Layer 6 of a small transformer language model trained on English Wikipedia (14 layers, counted from 0, width 128).
A neuron's activation on a vector x is GELU(weights . x + bias), where the dot is the dot product.
The model reads these tokens: "| " "6" "." "9" "N " "161"

The vector x that enters this layer's MLP at each token. A number n stands for (n - 128) times 0.042.
0 "| ": 124, 125, 118, 130, 129, 113, 124, 133, 151, 143, 143, 126, 132, 125, 133, 121, 123, 115, 189, 124, 136, 126, 121, 118, 111, 132, 136, 120, 131, 123, 134, 135, 135, 128, 116, 126, 121, 130, 123, 134, 114, 144, 132, 113, 123, 138, 129, 133, 126, 123, 116, 121, 149, 131, 139, 137, 130, 125, 50, 130, 129, 117, 123, 131, 136, 131, 127, 115, 128, 139, 132, 130, 127, 133, 109, 121, 116, 129, 148, 128, 128, 128, 120, 134, 124, 120, 129, 119, 141, 126, 120, 117, 122, 128, 137, 128, 126, 129, 122, 127, 130, 124, 126, 132, 125, 119, 122, 139, 135, 118, 143, 126, 112, 126, 128, 116, 135, 128, 138, 141, 142, 126, 131, 134, 127, 141, 110, 128
1 "6": 144, 130, 132, 150, 152, 139, 116, 146, 148, 140, 121, 146, 132, 100, 112, 125, 135, 117, 161, 143, 124, 136, 116, 143, 105, 155, 157, 119, 170, 137, 128, 125, 135, 137, 129, 131, 140, 126, 109, 167, 128, 130, 105, 135, 117, 125, 128, 137, 116, 123, 151, 115, 151, 129, 137, 133, 136, 141, 74, 132, 141, 125, 106, 124, 132, 151, 151, 128, 95, 79, 118, 135, 124, 136, 130, 124, 157, 113, 131, 106, 131, 108, 96, 174, 152, 129, 121, 111, 150, 136, 131, 129, 95, 132, 118, 151, 123, 137, 121, 127, 116, 133, 127, 125, 136, 104, 127, 129, 98, 145, 154, 118, 132, 125, 97, 135, 133, 140, 127, 140, 111, 126, 21, 114, 109, 144, 124, 132
2 ".": 128, 103, 103, 106, 130, 130, 132, 153, 132, 151, 153, 103, 178, 130, 132, 120, 136, 108, 160, 101, 151, 125, 117, 123, 110, 140, 149, 109, 155, 137, 128, 157, 108, 116, 148, 143, 142, 123, 113, 136, 123, 118, 120, 124, 118, 123, 152, 126, 120, 96, 140, 124, 147, 130, 146, 148, 120, 138, 56, 129, 137, 136, 104, 111, 134, 165, 114, 135, 117, 113, 112, 133, 144, 152, 130, 126, 142, 115, 136, 116, 112, 133, 117, 141, 147, 139, 116, 122, 121, 128, 102, 120, 108, 153, 115, 120, 149, 114, 117, 158, 122, 116, 126, 119, 144, 125, 145, 152, 134, 119, 137, 134, 139, 149, 108, 116, 119, 133, 166, 100, 87, 97, 87, 167, 139, 148, 116, 134
3 "9": 127, 123, 132, 139, 149, 151, 130, 151, 143, 153, 121, 137, 162, 100, 103, 128, 127, 128, 161, 123, 127, 139, 137, 101, 112, 139, 135, 121, 138, 137, 117, 150, 130, 131, 141, 116, 140, 133, 130, 157, 122, 120, 103, 159, 107, 142, 130, 129, 126, 130, 126, 119, 140, 141, 141, 140, 148, 120, 82, 142, 142, 134, 128, 125, 123, 139, 147, 119, 109, 81, 108, 137, 139, 138, 138, 126, 153, 119, 106, 125, 124, 85, 117, 145, 144, 125, 126, 116, 129, 138, 135, 118, 93, 144, 129, 148, 115, 142, 126, 151, 126, 139, 106, 127, 154, 84, 142, 143, 96, 124, 138, 133, 122, 139, 110, 130, 132, 147, 132, 141, 128, 111, 7, 121, 115, 123, 132, 116
4 "N ": 129, 127, 134, 99, 124, 143, 117, 138, 168, 136, 133, 140, 128, 160, 125, 149, 119, 122, 142, 134, 148, 118, 108, 137, 108, 111, 162, 141, 134, 140, 113, 132, 148, 148, 147, 75, 115, 107, 138, 121, 97, 117, 123, 162, 129, 175, 143, 141, 124, 130, 144, 130, 130, 136, 134, 142, 112, 101, 36, 113, 132, 142, 123, 136, 105, 132, 126, 112, 149, 103, 138, 99, 141, 122, 132, 123, 145, 104, 105, 118, 107, 127, 133, 120, 156, 123, 139, 121, 121, 134, 159, 134, 122, 132, 83, 152, 130, 152, 107, 151, 144, 118, 101, 136, 117, 116, 116, 154, 132, 128, 125, 147, 126, 144, 136, 169, 138, 116, 136, 135, 132, 111, 102, 121, 130, 118, 130, 158
5 "161": 115, 140, 119, 113, 128, 118, 142, 189, 156, 134, 139, 134, 147, 128, 127, 164, 149, 103, 146, 120, 140, 122, 166, 159, 112, 112, 155, 91, 135, 151, 132, 123, 143, 121, 144, 157, 137, 111, 109, 148, 127, 119, 123, 131, 130, 126, 123, 119, 134, 105, 155, 123, 135, 155, 131, 141, 155, 148, 74, 149, 138, 100, 109, 101, 120, 133, 150, 124, 120, 95, 114, 135, 131, 127, 133, 144, 164, 126, 111, 139, 126, 123, 128, 155, 141, 157, 122, 75, 122, 144, 109, 156, 134, 146, 110, 152, 77, 136, 90, 111, 131, 99, 92, 99, 102, 155, 128, 83, 117, 135, 134, 158, 89, 133, 97, 119, 159, 167, 156, 111, 137, 108, 39, 123, 82, 123, 121, 158

Each question shows the input weights of one neuron of the MLP. A number n stands for (n - 128) times 0.0088.

n227 (bias -0.087): 126, 103, 141, 153, 96, 134, 118, 93, 103, 144, 116, 146, 143, 93, 135, 158, 134, 115, 149, 125, 104, 123, 103, 99, 91, 140, 108, 121, 172, 136, 146, 101, 164, 73, 108, 81, 138, 120, 110, 132, 154, 113, 115, 149, 145, 117, 108, 121, 156, 147, 124, 140, 117, 99, 172, 144, 86, 139, 131, 133, 154, 138, 134, 122, 95, 178, 145, 147, 112, 98, 129, 82, 93, 130, 153, 108, 69, 126, 141, 110, 144, 98, 102, 129, 128, 113, 134, 96, 173, 112, 149, 169, 141, 151, 156, 114, 146, 106, 145, 157, 51, 123, 158, 162, 114, 155, 119, 140, 132, 136, 172, 118, 132, 128, 119, 103, 103, 147, 115, 111, 164, 117, 161, 129, 146, 121, 165, 119
Which token does this neuron like most? 1 "6"

n33 (bias -0.044): 114, 141, 99, 130, 135, 144, 117, 98, 86, 148, 124, 101, 102, 98, 144, 144, 168, 145, 147, 122, 133, 119, 125, 138, 96, 60, 129, 105, 141, 106, 169, 102, 131, 100, 95, 171, 149, 103, 120, 124, 133, 140, 122, 122, 150, 136, 104, 122, 121, 111, 133, 87, 100, 84, 120, 143, 109, 140, 138, 154, 127, 133, 114, 88, 128, 167, 167, 120, 130, 104, 155, 150, 97, 142, 107, 159, 131, 141, 200, 94, 157, 139, 107, 126, 144, 154, 155, 119, 118, 131, 116, 119, 133, 154, 134, 117, 115, 79, 130, 133, 149, 131, 144, 127, 124, 166, 132, 144, 135, 141, 100, 145, 156, 116, 125, 89, 145, 141, 159, 109, 133, 143, 133, 123, 105, 133, 149, 121
Which token does this neuron like most? 5 "161"

n79 (bias -0.089): 159, 101, 119, 132, 141, 128, 117, 137, 96, 132, 87, 85, 142, 121, 154, 136, 140, 178, 157, 123, 120, 89, 122, 123, 132, 122, 119, 108, 132, 134, 156, 69, 192, 97, 100, 108, 110, 104, 94, 109, 148, 116, 132, 104, 148, 146, 119, 119, 176, 140, 141, 137, 114, 136, 120, 125, 96, 149, 138, 109, 110, 148, 136, 165, 146, 169, 132, 138, 129, 106, 147, 121, 127, 136, 59, 107, 118, 111, 192, 106, 102, 71, 152, 114, 136, 123, 57, 132, 138, 77, 132, 120, 140, 131, 122, 118, 168, 143, 142, 104, 146, 121, 132, 144, 144, 102, 126, 161, 174, 113, 142, 103, 86, 142, 114, 111, 159, 109, 119, 104, 138, 151, 179, 126, 102, 118, 164, 132
Which token does this neuron like most? 0 "| "

n211 (bias -0.094): 145, 136, 109, 148, 122, 157, 128, 103, 99, 115, 132, 126, 146, 152, 123, 139, 150, 134, 176, 101, 101, 113, 144, 134, 115, 123, 126, 106, 124, 85, 151, 91, 120, 113, 133, 118, 132, 137, 108, 118, 102, 121, 133, 137, 134, 143, 126, 184, 142, 116, 138, 129, 89, 108, 156, 104, 131, 166, 152, 154, 112, 108, 153, 145, 95, 110, 118, 101, 120, 93, 98, 163, 118, 119, 106, 136, 123, 108, 128, 153, 156, 105, 149, 121, 148, 125, 103, 139, 131, 107, 70, 106, 105, 165, 125, 127, 99, 119, 156, 143, 135, 156, 150, 127, 163, 149, 133, 112, 146, 143, 117, 143, 131, 100, 116, 131, 166, 115, 157, 78, 107, 122, 116, 161, 123, 130, 115, 127
Its three highest activations, in order, are on tokens 2 ".", 5 "161", 3 "9"

n77 (bias -0.067): 140, 81, 132, 148, 139, 127, 153, 104, 112, 145, 116, 143, 113, 66, 99, 118, 81, 155, 125, 150, 115, 152, 111, 105, 105, 135, 133, 112, 145, 138, 132, 129, 120, 133, 88, 138, 100, 156, 111, 113, 151, 156, 153, 153, 168, 80, 106, 102, 100, 109, 153, 134, 116, 133, 154, 124, 148, 179, 155, 127, 94, 134, 134, 104, 143, 130, 138, 162, 127, 119, 142, 97, 119, 151, 110, 135, 131, 148, 137, 112, 129, 101, 151, 125, 126, 120, 135, 110, 147, 117, 146, 114, 92, 157, 158, 148, 116, 129, 136, 118, 155, 115, 185, 125, 98, 133, 87, 95, 158, 99, 134, 95, 163, 148, 132, 97, 114, 152, 136, 125, 123, 105, 126, 89, 119, 92, 109, 163
Which token does this neuron like most? 1 "6"

n172 (bias -0.035): 183, 121, 121, 176, 49, 145, 111, 138, 114, 122, 61, 87, 85, 106, 126, 152, 132, 113, 152, 146, 139, 126, 123, 120, 125, 121, 81, 127, 89, 135, 157, 112, 114, 118, 98, 143, 119, 159, 205, 90, 138, 151, 128, 134, 139, 119, 121, 134, 185, 132, 118, 129, 105, 159, 121, 134, 104, 108, 118, 144, 99, 162, 126, 156, 128, 101, 159, 110, 147, 132, 153, 141, 111, 120, 108, 112, 162, 144, 179, 144, 157, 144, 159, 104, 178, 126, 141, 110, 163, 104, 118, 81, 99, 165, 150, 99, 122, 149, 152, 64, 124, 143, 166, 133, 93, 140, 177, 100, 118, 126, 142, 139, 141, 114, 154, 93, 100, 133, 145, 140, 130, 128, 160, 139, 124, 96, 112, 148
On which token does it fire most, and how strongly? 0 "| ", at about 0.39

n173 (bias -0.078): 136, 116, 135, 140, 110, 142, 164, 91, 125, 104, 161, 139, 133, 132, 131, 136, 140, 140, 140, 133, 138, 138, 112, 103, 106, 67, 117, 101, 79, 114, 113, 125, 139, 76, 120, 138, 126, 110, 83, 127, 121, 147, 103, 140, 196, 121, 132, 140, 121, 134, 154, 127, 153, 98, 130, 105, 100, 158, 156, 173, 157, 171, 110, 114, 132, 164, 137, 87, 112, 130, 65, 155, 87, 132, 112, 108, 105, 121, 161, 68, 117, 180, 126, 126, 154, 121, 140, 121, 134, 117, 161, 127, 137, 162, 160, 102, 127, 114, 138, 148, 106, 137, 127, 162, 84, 179, 125, 149, 109, 135, 108, 128, 164, 132, 143, 122, 143, 111, 124, 91, 90, 142, 114, 97, 108, 99, 155, 108
On which token does it fire most, and how strongly? 2 ".", at about 0.28

n228 (bias -0.089): 142, 147, 124, 117, 133, 111, 96, 124, 132, 100, 124, 94, 128, 123, 154, 122, 136, 103, 137, 144, 142, 99, 101, 112, 132, 103, 141, 91, 172, 151, 162, 117, 133, 90, 121, 146, 136, 132, 122, 105, 114, 179, 97, 79, 160, 138, 124, 129, 173, 160, 121, 132, 140, 130, 61, 115, 92, 104, 140, 102, 88, 143, 126, 165, 104, 105, 99, 159, 135, 143, 80, 129, 79, 93, 111, 93, 127, 112, 136, 95, 140, 137, 153, 126, 133, 156, 170, 155, 161, 134, 175, 96, 143, 140, 147, 135, 112, 173, 206, 104, 137, 119, 148, 158, 142, 136, 109, 137, 143, 153, 101, 128, 113, 98, 149, 112, 87, 90, 128, 109, 131, 135, 141, 93, 104, 158, 124, 158
Which token does this neuron like most? 0 "| "

n143 (bias -0.072): 133, 141, 65, 165, 147, 166, 91, 112, 132, 123, 133, 104, 133, 134, 154, 86, 152, 106, 134, 170, 122, 135, 70, 97, 142, 120, 115, 155, 108, 88, 109, 120, 147, 141, 167, 166, 140, 59, 148, 126, 174, 107, 126, 117, 95, 104, 164, 110, 123, 133, 78, 144, 118, 105, 150, 112, 109, 93, 129, 156, 140, 130, 114, 102, 103, 109, 105, 117, 134, 165, 100, 138, 124, 122, 148, 112, 100, 132, 154, 150, 99, 91, 86, 134, 155, 116, 148, 167, 120, 73, 149, 117, 153, 166, 127, 163, 165, 156, 110, 170, 117, 157, 145, 186, 146, 166, 108, 125, 108, 162, 108, 94, 136, 109, 169, 141, 101, 122, 140, 109, 94, 153, 143, 137, 167, 100, 125, 123
On which token does it fire most, and how strongly? 2 ".", at about 0.12

n165 (bias -0.029): 111, 139, 159, 106, 127, 118, 146, 138, 158, 154, 135, 122, 142, 143, 127, 77, 100, 150, 113, 146, 126, 116, 116, 102, 145, 105, 111, 125, 79, 130, 130, 140, 150, 117, 161, 115, 129, 109, 151, 100, 141, 151, 167, 78, 97, 113, 127, 134, 172, 135, 121, 165, 112, 142, 135, 121, 111, 150, 114, 84, 127, 102, 142, 143, 106, 84, 112, 129, 179, 158, 135, 97, 153, 79, 133, 148, 96, 117, 124, 111, 112, 138, 142, 95, 139, 175, 127, 160, 132, 99, 127, 155, 123, 129, 165, 125, 139, 158, 130, 126, 128, 123, 142, 153, 127, 114, 150, 138, 147, 117, 135, 155, 177, 148, 106, 134, 140, 107, 121, 117, 138, 137, 152, 98, 128, 91, 128, 163
On which token does it fire most, and how strongly? 4 "N ", at about 1.5

n132 (bias -0.140): 127, 169, 125, 144, 125, 92, 139, 116, 74, 160, 75, 123, 147, 163, 55, 109, 122, 139, 126, 112, 110, 122, 135, 68, 174, 130, 123, 162, 134, 118, 141, 123, 121, 133, 122, 97, 123, 94, 127, 111, 131, 136, 112, 151, 116, 113, 139, 155, 187, 150, 107, 134, 152, 168, 163, 147, 120, 103, 140, 124, 128, 114, 115, 134, 95, 114, 151, 125, 130, 113, 184, 128, 154, 117, 113, 94, 116, 127, 86, 92, 140, 137, 125, 99, 170, 121, 166, 131, 148, 122, 137, 156, 111, 152, 127, 112, 108, 155, 124, 103, 137, 105, 125, 139, 140, 147, 135, 127, 123, 147, 150, 117, 109, 90, 113, 123, 127, 136, 144, 125, 107, 90, 154, 107, 90, 106, 147, 140
Its two highest activations, in order, are on tokens 4 "N ", 3 "9"